Layer 18 of a small transformer language model trained on English Wikipedia (24 layers, counted from 0, width 96). Numbers have three digits each and are written without spaces.
In attention head 0, each number of a token's query is one row of weights dot the token's vector x. The head spreads its attention over the tokens so far by the softmax of query dot key.

Query weights of the head. A number n stands for (n - 500) times 0.0022.
q0: 452471516430468582550505554507446539420521481488510437483489376515478597517585544476484431494458506643552521470499572489470530505632397505561506592453503431516643478486554452469549513531545504603503541471592564434516427544530557561585538589571527442624545541546502473553401543503424534426
q1: 520475522455478484535574547434562505414467517504559503492472410447456568520566490412535489476420491388548490471608586439406581513450406481467484507439541509491574527497495453482498505542504494461514514538577538461565442481521484485513574565575551468496441578424365540412437544464548586477
q2: 502552417556465379466438508338378442489463505336483443634550512417468470550497549672361532573542353342531524608460416515631495395473532416436563508618416399518382459606427539518600401439610476459541607571431530631504494534600435474407516393427461566575486506574611520544477528544514514551
q3: 461443455601523574457342414524442511612494473532370488527518487514490470513446464485544474545580514477377523440398498529536462542630529552555552562522480467562475536488536566473518502476501532575500470449447373544530469431473542479502531544509484570498497409498560529548551459525364521490
q4: 514581398569470485520486528448632475526466461303473503537501478337423525422438538649330486576462443604449678638516449713588424506493457478614381753401335524431482477472538486584545427528392472521525590611538454373449456556470383445414381553469592519533418348528664540581335565406434430497
q5: 575525507507526439533631543439619514443438507591570472440450548478347489497478533422541498509528459579501632502443387662406501500530316404475421498402567667462438504554402491397501421597431470459471466547630468498590538611574533535570488492540542408499479437418467691445333572507609432542
q6: 614616584509506506484550553432670597402426484372587469562549452432533569363576458473382680586537423482637631492548501492584553488337443404512498524552433479448440427504543511525445587490448517539460452590485675532336355519618402549516498525311541512600554489443546378413495533493558532471
q7: 412537589467491470391492535437473540488560527573466383513418455443437575463458534435480480471414395483469538504543445563603505622483396483388471562505631448562379399485442448485568565496516512531398436549429541498496636412599474538475555505437403481485471420501594452406503455510617466498
q8: 452427650526594442500487502538526367684433475588439535435462529599555485582359452424588460490575525472565479565414543547596481560527409541468599504571513490494528502465536521523586415631471510426508521463445538547511480365440573496430351501368567574539688457479531549523603437486482555504
q9: 585446404541442436439511446429508608584547454529501379472392681521443410584515407492588438677455420484434583528607489473462520495556388514575540533537410507363587469574552684452414428612488433438516464438526388499435496604461459451482412541516473391443643539420547559414403482326549471491
q10: 478363376501418372367583622608542454508563475559450386400450406573491530527553481538422471351323417472594452545465546518520487596590358517591600514525551408520548443678529470562430483569549450318378610526452490695565613494397583545550369588595631495537497482440546429486521371628668609500
q11: 389287514434806289481306660690558591478640552591587451387448534549356232250397237296586650622807532362658533647376745344485529412594343491535772435501404428291570426707499530471394501720275313338749589481556640586335286506211491549355230576561545485312966462496507862375467502296610466642
q12: 435447591374522440452502598421687449474398441612548490424364391467373587500481462281539517435518427639635423445511650531515534685423404463542465402441516550367605412643660453566421453602475578541605478439455547416483389530421452709536377526552542430444715406515662781413464664492680443438
q13: 560516364643600480596484587639685543625610591591398529641380495503372104526482299459618618398703613507575322592568684530366618329659524803552584327507510487517462445688397667372249577575308545260453554427693635669546544527372579542338433717475611466361691381460325589435497510415493374428
q14: 523446552531510590508392525462540442427570405511506430508487523492556567569513491512660450399669581592389383536556387401484460545550655405539408492477633480523475664400580445485580434510570480604369575645597395482630469532392498637570533446522422488512547566475494613533504461423558586445
q15: 546586439618209701584475423433349500578397521334439528546432489421471650579513568690466619454424453446392578515477375488677497510379534534426393490529443383587388538415616532397518518396605542602362527488462403511508521491674562270467583446398446657606297472549483401651467447630413502499
q16: 478512507509558508449377470582503453551499478540440520539508554563548441483436446499496478485554535557466499479395393550567415482510574549542580461631461445481484524526513599505483426505475460529557471425469489529519493470469542532496459476475436512514568391568579454509582467490434501505
q17: 449448474494477545559455526580346514450608525507442515446594387603603462414515570527438461506431557591615495517440538500492499497760531562578537548505469354555585490543526460578561544535436546569505510480551492483580389513448596588582504622543496467630569523475583439529547576512441587377
q18: 560441488398513512426555514470441652396502594499582403442459535540389610559586407453543463558540485499467554479531497453330547504451399435452474517361491620500563555513464507397468599496507485457505465518590457492509565448481476496559485445554499427427390583367366576417388531466566462505
q19: 553597527472498553426494504443509476522488458385534553576530512412480472452423473513337536591551510542557597525484480538565526425394481430566443584489474504462364437462577588537594485597449497487419536609492528540385374567513391550380319527517508496443553421512578434553439496411522332568
q20: 561605615419424425505561558468506513422459447402581457559400389405453602522683484489435577630540465512621548432581498476420583464442474397475350394501451508447440399486535462600415541557491472505472552598575612491471461605542469572527497504506541486429405522370409461471450477425622473601
q21: 526461546344535383363607454559508434474464483574547403442457372415407493444588455471551485558611464505459521437509587512441550555482397483453437542512518733495411533468461403489539497526533521466387456458540524625549560458461436661492433482719472480453387617473416584452427472404627383470
q22: 549463513490533408419515575430587596526501484351560482576461481495454471550558455420570525482511505414498508443533536443423523570469544474467498484376480491490443486543436614430433533547449443480576618576462548574467479517478470406357461562508488458419478511519480552567450480446481478526
q23: 574536515452399477488604416406352443387493530594509526429586545543549572423482512597399446442454525509559455576506516490465392410533511508427526397548400433672485447386437458544495542368522515626578313445495479560546669582539536497543661470527455570457299576576485484462596488643615572499
q24: 512550581296489379486578560495648634481592571570658438535445484400408473408467504468417616575528369415557654559536546354438495441383483449554452418416420484375499498510539438503494485578426531448659542577548543445451378560417474513413382618538600459466591517578434617385421520430615495571
q25: 422476460546448608435317458535454618438520374453569391414505423449429395477554491503572566573694484465313405509437512494498469497407580324443452582399430525448331511489418531510574647420590355531480490557534563492407418564544512464520583439506470433425345557473435415489494551502406492498
q26: 515498462584410386658473339594514615493593605552432417482481451425582455632496661620461493433423385576391541496518601529573610532496679376420384516656596551615523438475476353477316473437588653572453478471327418466520556475591595461478484494475520507603471449528560421440476419583394598490
q27: 509501349471457672555410595511524672424405545333491492633628361602464481474498517519476567292589427459604519484478413333600539436463574502465497429582384485467438559556487536602472612492422412522541466523631515495514471624426511336515424491388515507521574543478389358441514537479455372556
q28: 514427530549534377580457560540610626440456497438482401547487556404624507627560374485512395417699390427385605599570586491375534413510439492525437520585286447592588575500567535466281484465435565452609598432458497533617505594503367510486428516554537542359452413507427649355527598478432758546
q29: 476540482557507452594671318418290433365521388366452501338533599535696794672609609715514332430492636587367446556530407594520389411457623441543274656607446673623624499313530400539652417354604540557329479581519386443567654445605533498651637403378450569572136739532490374570589446463409570375
q30: 382547565696613467600512503605515373499374547493567511519355503455410732601454584470497500402539427465482486435437310522558530515396523448535414703647497410478434487516444503539331400694532521587371646560535679381429411504630547445500440429338493493593627375346475442587407383377512447597
q31: 524400383491618479451624630657616548598396540598538505577549467619416301469301513171458568450488540482623485565464621534493596440403485499346523505560452636348556549480452483515606490546385290464609544529489574542444459472403364585388268526527470372431765394491417562310587577442444303511

Each question shows a short text with each token's key, already scaled and adjusted for position as the last token sees it. A number n stands for (n - 500) times 0.0031.

Then comes the last token's vector x. A number n stands for (n - 500) times 0.01.

0 "5": 519662448598478523351540441483547497527513496424830400578442291531444550256450490464471508532476
1 "–": 409722422620482428293481459471533489489517528518804442560433319496459511264444548490497503540465
2 "1": 325683394578489553323580489427551500519524495510452526563475339524449601279515502440429500525496
3 "6": 463648450587491533392557442438584495551505531429061593457476273478449547289469525451482500522481
4 " season": 515622419620488395439558501476513485480486517458170616397455247400453466205468521523470491552492
5 ",": 662456444640486445358504485503546475475480510502318614356453234451472569251489510515513502447478
6 " Ste": 634345476715489365354510531473452483512454453566699573353475269408498541257472528507445501499492
7 "el": 510338514744499408378495474452495483524487441583873488374488261446415557255467512489480491490470
8 " p": 363317514677497454439485476460470487493472492451649445252505249388412491244487475505480507533484
x: 274488624816495483372450458511582512481375474624342444407538421501594541584484519518415614512624482480516202579503316471610430456482566605396541585741514357695437643467502652486339569542335531436389388568364495420439612473393399537463451321647527618418440424418522494599475602422449523480
Which token does the last token look at most? 8 " p"

0 " as": 580572425505482393382515494513539492493507463501708414566430377513477564283481505494512508508485
1 " it": 447673423567488397362510475501561497508477520491761455544437398495482581296496511522468493507495
2 " has": 398688409583488513367511455479561483532472505501548514488464331453496582268486527545494501507513
3 " rec": 383622420652488426410521490455479481508477523514382546473460311498471493240481489530472501502518
4 "ent": 518576432597494497380537523493572482533511463492230593431453335452451512272473520527475502487521
5 "ly": 618452460664494529363546482460547486523484500512456578380470317439484583292491573506498498517496
6 " been": 596393466642492487413542491495559489519487461499616560303477320445458554266484552509488500546511
7 " sh": 489361512653502500355450478490472482518476518522729506322494353485416526313452432544498510550503
8 "own": 378329529657496444465529511511539479482497431512655495334480321439457545340444536520525495522509
x: 727554503660568519577545294524421526412567501402508351369415602479473579423421655549601423472456621459589539718346462587410524380687701614546514685321475455653504771601508499575650505499445491573645378601432295570437515519522643581629525505415616611576447497635557487387531492572546568428
Which token does the last token look at most? 5 "ly"

0 " play": 583580438494482426444528492502510490493489510510627424624463379449490514313481505526480498485506
1 " a": 458641425557486422483526476474527491528486493466743461539463388508460548371466513500478506519516
2 " c": 395619396563489415446509483462494489508485484512573511503476397468460512302489490518489504520499
3 "rit": 445618421572492397422550493515472492507522486485276548459468413471452498342467506512531496533488
4 "ical": 512561452578492425412523493473533490506500471510243563430463354464451532300464516489508500506518
5 " ro": 605471448606494394395509492485491485495496485505399556341486425499436521345494478526507501526509
6 "le": 603388478595495446462515503496524483509488490506650563360478374443447532315484527520507496504507
7 " in": 497343497624498416395498494491511504512495469465716519361501334452479543327483521461504506483520
8 " the": 404359515608498438407524493483536484516487480451597468360489350481433557369503506511508505475501
x: 428503736624578475483542700369448331434608514528612520548478617469513636884585577487572347576471494570380377572495460484495478544570547514549468413543422659697551459527500523456512481448418751455468689471390489521706547384653506532555299487387406577438392531471522536519454473718448654587
Which two tokens does the last token look at most, in order? 4 "ical", 3 "rit"

0 "ird": 574560433485483428451508488494515490495506479519711446549449394471453504358488513507504499498486
1 "s": 471619448518487470438518466481527481498485481503725475500452363454458537352461539498494496532500
2 ".": 411655470517488470354507481494554483493495468497551497463467385562463530314456513496513506512490
3 " In": 427610446612488435400515505495510496513495484473343545467467349489481535329491517470471506486505
4 " his": 525567456576492447410521483461567488501491492454290586451472356491459548392506510521485506486489
5 " final": 583498448625494442412512506505532484505509489482380575423464351466462495317488509520478500488496
6 " season": 589405466627496481416510492515526479507500512489608555386480338466465502307477528516502497517512
7 " with": 494359492620498470417494492517538491516506480496723522368489341456481561354481525475505510497521
8 " the": 406366511612499441407530494477538485510492494462605474363489348471456557372494504511491503475503
x: 453527671590589435401567645370489359389621496536549519591496627461489680843613627495575401585475465562386357585450488519567475527534538526489441482593468619688533535502480482518525469463464776434396660455370480558698527388641480555499284515450381670403379531454582535544455563745437643606
Which token does the last token look at most? 2 "."

0 ",": 562578465501486470416518489500536486501494490488670446558462401492478546364506504510513502489485
1 " Ste": 475615458544486424422506519489483488507475477528685471533460413468512527359487514510476503502499
2 "el": 414576465568490444425503487480498492515492458540562519481457382480460530354482509494498496496484
3 " was": 432585432566490465428524478504536489498497492501395530466468385473470536339484516515500500520500
4 " named": 523555454570492472442510493490543492499513483491318568439468388447463536343478510508493502503494
5 " the": 586462465571494446411522487471539487508491500469437561418476382481464548383483491508488502485494
6 " P": 569400471610495459430489484480485486517486483499608533412492390467444511347497506510491506503477
7 "ats": 510370518642500454464512493484481486515493474512671510434488384453462526349469511515490498534468
8 "'": 423400520640500444406506483465522485504503491497619479433492373453462545411471496509487501485474
x: 461540532333422457512586434493578431421445437468504585413530511530470662558618717504501637464505482574356493702404487565582388474499438421526418534642454633631592585706458509364507553289460531490485523331303376498702635498486704630448586467340434539597254648486536498471627639672416618659
Which two tokens does the last token look at most, in order? 2 "el", 8 "'"

0 "ild": 584626428510479428391528459496481484520469460542717447573434296465478523339462483526469496506478
1 ".": 455681452511481465297504470493583479492490477496761442487459338583479531261459518497501508498487
2 " In": 367675425620482425350514497494510497512493483458556514502450313486472549273497519457471510491507
3 " the": 416640425554486446351532486478556482515478483430283572467456327498439570340517495521497509472494
4 " following": 528587447658495466396501483502537487530496499501263616447458302429479564254510495538467510454503
5 " season": 610470427651492485391511492527536474508491521491373588382466287462440498243476541523506497537511
6 " Ste": 618357479696491425380503531490464487511455466557646556375479307427499543290481509524460503502502
7 "el": 501363512718498439425498482469495486526485439558821490388486298442423547297480504497497494493478
8 " had": 399302528639502534405515463483574489531477511499629469327505311456457596272488531551491502514524
x: 394332517550570414391577593492381389578464508505482443402418501616581589593415611463439466446539446565566411411416681629621708655581626665351431367535657584663500664513482431604381497528401500578356262573467342508451557362370678589444558464446514553391322531581659263486405575518540486608
Which token does the last token look at most? 1 "."

0 " ": 524587467526489485439502485483513491504507502477667434558469410492470543375500507517493504506492
1 "ult": 487568457523488448445523500506505490505495509500670478521450393471481486334499501499493497486487
2 "im": 414553438533494453419525479504504494518489499507485523482476420507464502343525526482510496502501
3 "ately": 453573453561493498443523485483515492518491494503344538449478402478486552366497553508500503517501
4 " l": 521511441535494447446488478474511487502488497507312530423489433488436505371493510485509504531514
5 "os": 578449470574494461405499503469498497509505461498449563443480389480483501368466502502492501496494
6 "ing": 562411488573500501447508482485523488509500480483624543404480394442457551392483510496501499508502
7 " the": 493384499579498463438519492487541488515488488465678509400486393491447549409488506506503502484497
8 " national": 445387510611502446447503490480518495509494478501625488417497367475452510369462511517482500500498
x: 516452487455449485583504473383340402423469540505509348571500666424513556591487499616499443587625550625479455541544584612794453492441536488553441437591457444773469607485537348438544604488658508456391596397498278494585697380564648624447749438448684600711397527400482620388601461598393671433
Which token does the last token look at most, and with what share of its attention? 3 "ately", with about 20%

0 " h": 578564429504485431424514492476494484502473483491664458602460415505446515339476503508498504523494
1 "ost": 484632442515484442413539521505503489503515485486720460543458365498463506305502515486488500489511
2 " team": 410611423529487418426535473500521489492489505523593503490454366477472504329475540504479493504505
3 ",": 408610443566487452413518493507534482493495492494334547475456355480480547342495512515512501482493
4 " and": 524535441569494451411550498515560491515505486510250559445464400473474568338493540504525496502496
5 " des": 616450474629494443444500488495473498492478483485470590426482332474514528374460526491493509529500
6 "p": 566417449627495533437477480475487491490471487523736489450482378441451505325567502495510504472497
7 "ite": 483354513618501488396519484501534489522505501515704531389474358454478568363478573491502497495513
8 " a": 395358527636501442475516478480536494528484502476606475388507333500459543374467513502471506519516
x: 454593641653732363621603528321450391427419648576467507574446506599529726708482572436438410454477717483439387424488569622655341446635490647475455391542466674612415461560466436620699387456488615485339547456385380637514595496671475524464425397501486680529476536508575497565439384527530652644
Which two tokens does the last token look at most, in order? 7 "ite", 8 " a"

0 "L": 582573417537489421378500468490504482529501458508710458613457397492433567346468508477522498511491
1 " deb": 471664427544486420413509483491493496519492491466764450542449368480411506354475477548495502535492
2 "ut": 355667434545484448437533497504530491511503480466519495497455345451468514337450564471514496555507
3 " on": 413625431600493437383491478491550489534508473465293552484452359495456559316459515479531507488507
4 " October": 534550441621492459398479473483513471515509522473213562451462260465472527315487528506525499495487
5 " ": 646424474647495526396465463450517484492507511482540592453482322462468565357466512513483503516487
6 "3": 538391487620499578396505487480527496538512504480829520433500308485451573338448528438489494522501
7 " in": 476344501618498401361495490499502507518495471459743516373503298436499542287480513436511510484517
8 " a": 374348533640499442481511464472534490538482493449611465371504303493440542353474519497488509518514
x: 329526671628725370632543625311410379445429674548498576552401543583538726782464490471461400437501735508427387422501466584575355453619490603485487447470453642599467415589485532589642421446420570387442617476319368593528637451679511497497379423520465642400482528487545502546401405595481650604
Which token does the last token look at most? 7 " in"

0 "ph": 557545420504488438384522486504506492501481449564671495548447428502460509398492518502485496506483
1 "/": 469608446564487439361492492510460487484493468517686491523454408496451537369494514505515497504469
2 "ep": 399605428566489455476504490502494497501476480520517515498458387472438505328491500508482502476453
3 "h": 441477435557497437402507466472498491501482501522279528422470428522442550355462511470514495480487
4 "r": 537440481621494456439525452459496489508495481517266530387469454505425517423487529498498493532471
5 "in": 613425483594496456414534485476485488533490466520433551395474385471455535399493516511480492486486
6 " sign": 573436472609494420411516510502491491495495482481610540352481340460435490336480510485489499517489
7 "al": 487388514636500462448505487498515495516483473518748500370482363465432540361482520488513499509490
8 "ing": 419375521582502498445520487497536481510514467485608474356492382454428550343473508476515499518512
x: 567701636531441391629496452522443382458603372339385333414544512530681397606497534530465200469536658563475439526567648631536570290521332506397559585495518451608429578603474546349482494365492617587474440346543243491721495518420628398556679452482470496498390477597462617546489332641457512506
Which token does the last token look at most? 1 "/"

0 "e": 559597453501485458398528471482499478528479474520686460520454371479478538375473506504497495505494
1 " ab": 484627430562487434438491483500490491500504481479705480557461394488452534326503480495513506500485
2 "ove": 408658428520488496434499492507534491509497482500556500521463377421456554364477541498492502511506
3 ")": 429571455561493505419507462499556484503510493507314541470455355498437550356503515504513502513493
4 " that": 516552451579496465365515489506581495526486495495296571461468426505464555333516535500474497495484
5 " have": 573460454591497511400521471482558489533482503492440569385490368478478570327495524532490501505505
6 " been": 577419473611494484417532495498550489518484473503569547359480364463465541313485536513487500530505
7 " ": 471324493641500498408490478461515489495508515475674516414496341485456554342471495521474503502489
8 "ident": 407407530656502448385529515512493492511501511494565488411495327448479486295493529494490495492511
x: 569515377563404468535513443530476342442416357633417460487478644476424442539439458600315585567530432682510476432417417520644661488694599591508371531623618615567666529316482471496452463420791462505367564725545577450656582539446444433627565647713557557583349376440521324522536337612512520366
Which token does the last token look at most? 6 " been"

0 " rec": 585550447535484433455515493479487485497484514513623446590457388509476479299495510522481504510514
1 "ent": 470638447509490481419520505502559490520502481499714458552456392465465497317498527517482503488512
2 "ly": 394609448549490510425539474480539490512486500529501516471457360448486560364509557508508498505493
3 " been": 429589420568488470439531491499536493511489469511373532446462385462474536317488540507489500537507
4 " pro": 516556448610491400406496505494490501479496484487295568419468401486457510340510493501496508476492
5 "p": 604449447626494486488525478510486489491499513521455520416473341464422486339530534513504498492509
6 "osed": 579392502596498501474491487499537482514505481507676559377476379438441536365460530512522499501501
7 " that": 484330498589499486381494493500584493517495502491719527384483419501462550330499528488484501486495
8 " the": 412370515606499453404529494481563490514486486468604471383488365487439554378492507507492502482491
x: 504567705593495425466643592305543311408599459618533506560475570470427591857548629515548413579445482552451455493469469485585494518560514516483539412591420593637483488457574487496499384532482740491448629450405534601824512316628526560494351535335454636458344554452475472556488433691464696663
Which two tokens does the last token look at most, in order? 2 "ly", 7 " that"

0 "ich": 551586456506488445409516479493493484519488487538687464523448402478478523401491509513481495511479
1 " reg": 475625449577491460413509484490453510512490481486646484515455392511475517352474464497483507504491
2 "ion": 425589436545489448450527478502502492501485478517562501474460388462449511347466547512501497530510
3 " and": 425585453549494461432538489506542494509493491515347536458460397479466562366491530509530498499493
4 " two": 510550453584494487418532495487544495520499491480344571461480333500477530335468520502468502484504
5 " f": 590467448609494463404496512489495494504488478483423557408484389486463501364475499490505507527505
6 "ib": 557404478632498443477502474499514486488506510496663533381478372474464487350520514507492503461493
7 "ron": 478414517616499435415536473492487484511506479503720504372487431460443516399493538493522495516499
8 "ect": 420400526614501463450538495498515486519503480494607476400497352459446488359481517503496493506492
x: 482596555586378603628458438429530410416513520705392410502614462445546494582491453600442496564514572630543443508440560460554373374375580579432470626375582444471523616310451470310385658401661610605431481592439319499720643376442483279497562533424598602595404359628503570369467312635254552365
Which two tokens does the last token look at most, in order? 6 "ib", 7 "ron"

0 "ey": 574588445513483435404529454489531477512477498527677454535449343478477529337454527502497495517494
1 " League": 488636466521483429424528477488512477505480518496730462500447330486476508292428532502484496510501
2 " (": 395652454598486434371492464490503489485496502468551511508449344493472527297512523516478505505484
3 "N": 426609419602494423350473499483479481528480499515306545464476388525465540341477502497520507529490
4 "H": 569509476644496450404528482479484482516486477528247567440467319482469526355458520518518494487485
5 "L": 636443476632500425416505466490506482521494469529440542351485379492439549382482520485528498510495
6 ")": 596378489653500475425495464508543479521499498502671541417479323488432551343494505523506498513487
7 " in": 502342510636498394402505496506494509514491474458715523360504327426490547332476520460492505479514
8 " the": 399352515618499438395524487471527487512490492442593471359488327473441556358501502507505507470505
x: 394492689597561512448530749376443376424577533522570521511475664478512622893545544493584368575501468604392362555506488555510482558572554478570394496548453616671575485499474524491519499459432727385466667457350457500678565409644505530525265481459374609401397490440564582559468534722417678607
Which token does the last token look at most? 3 "N"

0 "ara": 567583458499485441421514461493494489525490490524662459535456366477481521370473530506484498511496
1 " is": 486578413527485465432526478497525494494495472503682477561474418467491530322495541513491499518514
2 " a": 407628446564487456455506477473542493524482490462533507484465372507458538380459513499487506502509
3 " d": 430587448607495446384489502479473493506483488508377545484471436507454543321485503490486504532510
4 "anc": 498506415561493435429525504506470486538486489565334535441480389500478466380495516557495495527517
5 "er": 591452472596496455405517480476513482516493476521416528389468384461450506384467532513494492511505
6 " and": 581426483610497438420532495504533493516491489517645532393474408484461563353499538504534498497488
7 " sing": 511353476593499449407521503488508487495508494490649528334495369454471518349475493531468500511498
8 "er": 414430535613499474425520504485535485512515479496585482395498338481462534339466524468496495481524
x: 428505326502407545506369425503355386471641502628596546496420358458519515580447545498405553527456584570302520551576484511629436491527549581508418553412712659617574518531471595575586746443734556466464445559591375676653511420348642390658482569606469599498261680564566561372531287581368440368
Which two tokens does the last token look at most, in order? 3 " d", 6 " and"

0 "ph": 586567381505482408327533480506509488501472423596754493572421393503441513348487527503478493509475
1 "y": 440631412548483426338554456502533481477485443533853485498422334471445550345451525501501497518469
2 " as": 366707414583483371372519495518543488490507462498613497468423327485467576250474515487525507508482
3 " W": 394653418655484409341484491489474460524459492500316564454446316524440515269446487526483506525488
4 "H": 554512464678495465372528479479486479516484477546151583440453293476410595335439539472534488493493
5 "L": 658419473689500421348522455482512478530497465538384565368471326472413590335464529466521491502486
6 " Play": 613319471710490379408530508507446480498490480490569597368484287447431523241452499515454495506493
7 "er": 490368522732498439381514482492535475507505486522874493369474267434433536284435526475499486493489
8 " of": 353331525687501379381476496452532495522491443475608471345481284398459558276428535482533505482500
x: 432374537640497459410636536518610322559434449555453484477438526283452521598409484584551567495632505489464515680535414571462613438566568475471498618558641437705743526562334303532552511336494536582589544515220332506620452430418602592426416197680487584463462510368492478580614331631494535515
Which two tokens does the last token look at most, in order? 8 " of", 7 "er"

0 "ina": 600637428522478436350513465494499484533480471530708408575440305503480546283453525513460498525493
1 " in": 452696418585480398356504472489513500524485467461773455558447307484489557262490518466514512488516
2 " ": 379737432613484475363460444470501482490515502463469520523444297454451559288498535533494511508487
3 "2": 458615435651490519361571488485531492542513486481223569480465311511439581241449542454528504508525
4 "0": 624509468673494538296547467475529494550493532453309592498470285527447517272469520473531499520492
5 "1": 621434471671497521309575483448558493529513494429548605439487320570449562282445513443487497495495
6 "5": 580325486659496512380518449487542478528508496442775562387478267511415551268479526484531501495486
7 "–": 414312493685500514306499467487528488492508537495802516392501258486421494294443553487525500531497
8 "1": 358364500627500523299570481420566502505517550470472456355526365563444560269512531452460499518516
x: 471469459408603635461432519620551501545425546428532626518461390558503410544497581606248502451428575674616518496417409661595481522640508615553527661442307583453556495446365650348602657655558574680358644271596451525590508478508577480662275391659518432459470396477617290690579565515431489461
Which token does the last token look at most, and with what share of its attention? 6 "5", with about 60%

0 " ": 527599462529487483431503483481515490504508503474689425565465398491466549359500508519492505507491
1 "1": 443608456547492535400552495478526505519508492486658490565478411535459557361489503457474499511502
2 "–": 404645458592492468384504487489524495503506515498477506510456384488475503355473515493505500511479
3 "2": 475550446580493511432534474476517502512509485473250551486484393495466552384474518465491500516500
4 " round": 516564450565495455470513481479505490507499508482313572429477352452459501320484511510500498526498
5 " ro": 583486448546494386433509489498485488493495496520387535338495449469462511369510480525492499512503
6 "b": 588431475509498415514461478500505489506499472553630523320498433474453513391505492502503498468501
7 "in": 483402511575500460445513485488495495517493484502746495349492369452458527406488532501495492493496
8 " record": 445384509606500453451520511509516491509502501485633495358493339450455489331469523500501498515513
x: 569433542544517481572521634626497442409527585587501439572578560453700545781572528508455391417624508516469356642552452692561524410419493550345464753544735587619481595321369465511409628417599649478316506588407387479586696528417613528448599526590462639648403453606465626395543342623418507435
Which token does the last token look at most? 2 "–"

0 "ity": 578575428489484444404524471511533484516473483514677444554450369484468526329452521510486498535498
1 " ob": 478661430579487403378479483487496497501493475468716464548463361517484516317481504505481507484490
2 "s": 386636422566490497412500473479485484499486470475471524474467377491437543327493548496539502533498
3 "erv": 419573410569491460386477474520498492522488489515307551456462357491449472327485515505512496481488
4 "ed": 541570457543493485441502485481526483505503454477254590395469358439430555364457525497516502510500
5 " in": 599465455614495436388502483487519502514494472464412580395485324467479549315496517460510509485519
6 " E": 582383484672494437399486490479489488510482482504640552405496338477435529326473517486477509500479
7 "ph": 489389523659500409386476485480463479528473473509695483363486368498447521325471478482496497478465
8 "s": 386393530665503514426509465462502473492485467503584462416495361471426562369496517510480498543480
x: 430626520397484375461581346457499429601523525456461536403575381618482420389397563623524415423509428542517497550553610375453562506652562541377590562540329459624490391660502632375441492330659441603502346403425165595537791454529440487409745521489474561485351349571620483611577419499387331554
Which two tokens does the last token look at most, in order? 7 "ph", 6 " E"

0 " l": 560554436513490425429498472479508485508482486491654470584479440498427527360489513493507503528498
1 "ost": 472628443509488483427513492489526491505518479478710463550464403461464528361494523500488502494507
2 " to": 395618445554493477434486472486532485519504493503546512496460425469462540369505518493509509485510
3 " the": 436583446530491456408525480480540485509491488462342545486467396489454555395508504512499503481493
4 " Se": 511541462615491439416500522485466491518479482518320572452472406494472532350480485505491506503496
5 "attle": 571444483623497460446516468491509485518490492510390556441466369463456537349479505523493496503483
6 " Th": 572417479628497447417506484477497483513478511522620511391484382499445511359486490518487504507474
7 "und": 501359533630503453453511521470479492513487479504664502448487368471502534346454452498487500484480
8 "er": 404460534637502462435509470492513487501499479517597471437491349454444535386486514493498495494485
x: 437572381457474623467483364462248542400460458375434534586543473434586520721524708582499602558533583450449547460492622495554504480534427430567449461457509537600643533546461523452352560479515456617485570478562101466689687528332483410663570670459403720487379545551579645504678472671404543415
Which two tokens does the last token look at most, in order? 5 "attle", 6 " Th"

0 "g": 531573437510496484442467473511501490518501442529670477556464454465445530429493509494506498514472
1 "ling": 473589438507493479447528469511523487513498476498683485516466419467443536384479518483506496513500
2 " sing": 428638418540493446446521502497500495501509507499556502532474402466485521374484488533471498518498
3 "er": 432562456555490463426513496482540488495515492509342527442469397494483511354462520482483495492520
4 " and": 516528455580496452428539501504526495512507498509288548450468414484480556353486519500524497503502
5 " song": 561490461593493445410526507503512489492510496494410554411478389476475513327482517510501495510514
6 "w": 569452493569495501446486485502533481496498522519586522367486358471504460343453493498486501497528
7 "rit": 491398497598499441434534497514501485506514498491692513372490375470464511382462507503493495519490
8 "er": 420418535603500470432513499499525484500508484504600482432493347461463509364460514482488494502510
x: 428485254505321526574415459487443420417587615628559559500484359438473491608526508497499507486481589547306450586509559599504308361528542536473411586495669555640669514449506508572462604434795526560456441503527314546756643521316496369650567632635608618450293633486503559413554401595329434413
Which token does the last token look at most, and with what share of its attention? 4 " and", with about 40%

0 "cl": 590594439508492416464531452461539486490477506543753472537449404422430582367496509502505494468471
1 "ass": 433598444546484445386560488498532481503487460506782487498436356465455506363499541496517486499486
2 "es": 370635440569491481431523449490538471522498461499554523455448344457454545337451553496509495535496
3 " ==\n\n": 422649422589486468375524494506551486504479488492326555499467335520435531270507524527501505516497
4 "E": 524538436654492442359476495476535484521485484525257569414478361462444545290471514492476509512473
5 "ph": 591421462635493394348473499475465483532457463521441547366462382523446505301475476485477498485463
6 "s": 584369488660498518395517470464513476501485453503708533396475355478420563343490531511472495555476
7 " can": 521388493660493453411545478466540503515455506527807504339497344461454503324473551526478501498512
8 " be": 422373522608497499379534502490537489524489461509637473295504341446453554272493555505485503536520
x: 528358655511608418536635569292445472573606517579296511332431528520618622727341447460324340353369462559418651494430403521535678588564569485344580579364531486501459465439562430642489581547503524567425393428472485544336501465489621535663612430490630427357421494613678278620488525615680490521
Which token does the last token look at most? 4 "E"

0 "th": 563610421538483407397552454455534482473485480499792462535441369506444525361467486519502499487457
1 "ur": 401659418531489455381525470436540482506461524487730473466450366502467555453450521476451492516445
2 " A": 355687442624485393423511469472450491519492483490548521472456337515437554338479532490471506501483
3 "y": 431623439625496430380526454480492477523490466514290581433459368473478575280477471500470503508456
4 "les": 518509484652497445401537458455510471530497451526213580419460322468461551344468550504473489534477
5 "w": 647359465634493539382461447483510471516444496538516525426459336501465505321457496489462496482484
6 "orth": 608370498659497460410532476483487483512480473553708522368472309453427551347478517507493486511467
7 " |": 466314494654497447338477471473510491486495481468746520345491263493419548336473525512509508516491
8 " as": 406342534673497414409505518530535502477521461506634504332488331425443568292499517461530513508482
x: 501479617546376569659581735578444511512501468628580368361480511525625546691404635344581518538495551648507512449559427450540428690396460517575458526493520368526319604529515658556656434257588670558558461587468410552452582499536443500602519480458512640539450619324375471847572520450724480377
Which two tokens does the last token look at most, in order? 3 "y", 5 "w"

0 " ass": 570595440543483444439551495481484488502491494498687421586453383500480509273496518515477504528505
1 "ists": 466639428525488477438502475497549484501488486498741467510449354463471524288447538493515497525513
2 ").\n\n": 405663451547486469364508483481568480500474494498559501519459353552455534284505515520496505493492
3 "===": 447596476573487457366496461452554481494486492476327545452455286533470532341474535517480508476493
4 "P": 527526415610493480421489478478508488506500502531227562399476369441458494301503514499507508497484
5 "ro": 611486485636492380406476505480484500494488470489433569352474374462444523323479508485509504472490
6 "fess": 602374476677502462429527489478497483537501506495630545396490333476462489348455518518485493527493
7 "ional": 505346518642501445423527499470528485516486472493749524407479303446450511327435527518489500506492
8 " career": 412325529632500480447526518502540487515468500503635475388497297444457500302468519534496500534515
x: 548331373705475451481476678629442496410475625367508566611591455502487551760604300463451329296340499575598450495490523545422528396498515565605480588467507512729551437501562410443471484510520539570323447346490172491676597541445580412393687527557622704558579459532467501462543464615469621522
Which token does the last token look at most? 3 "==="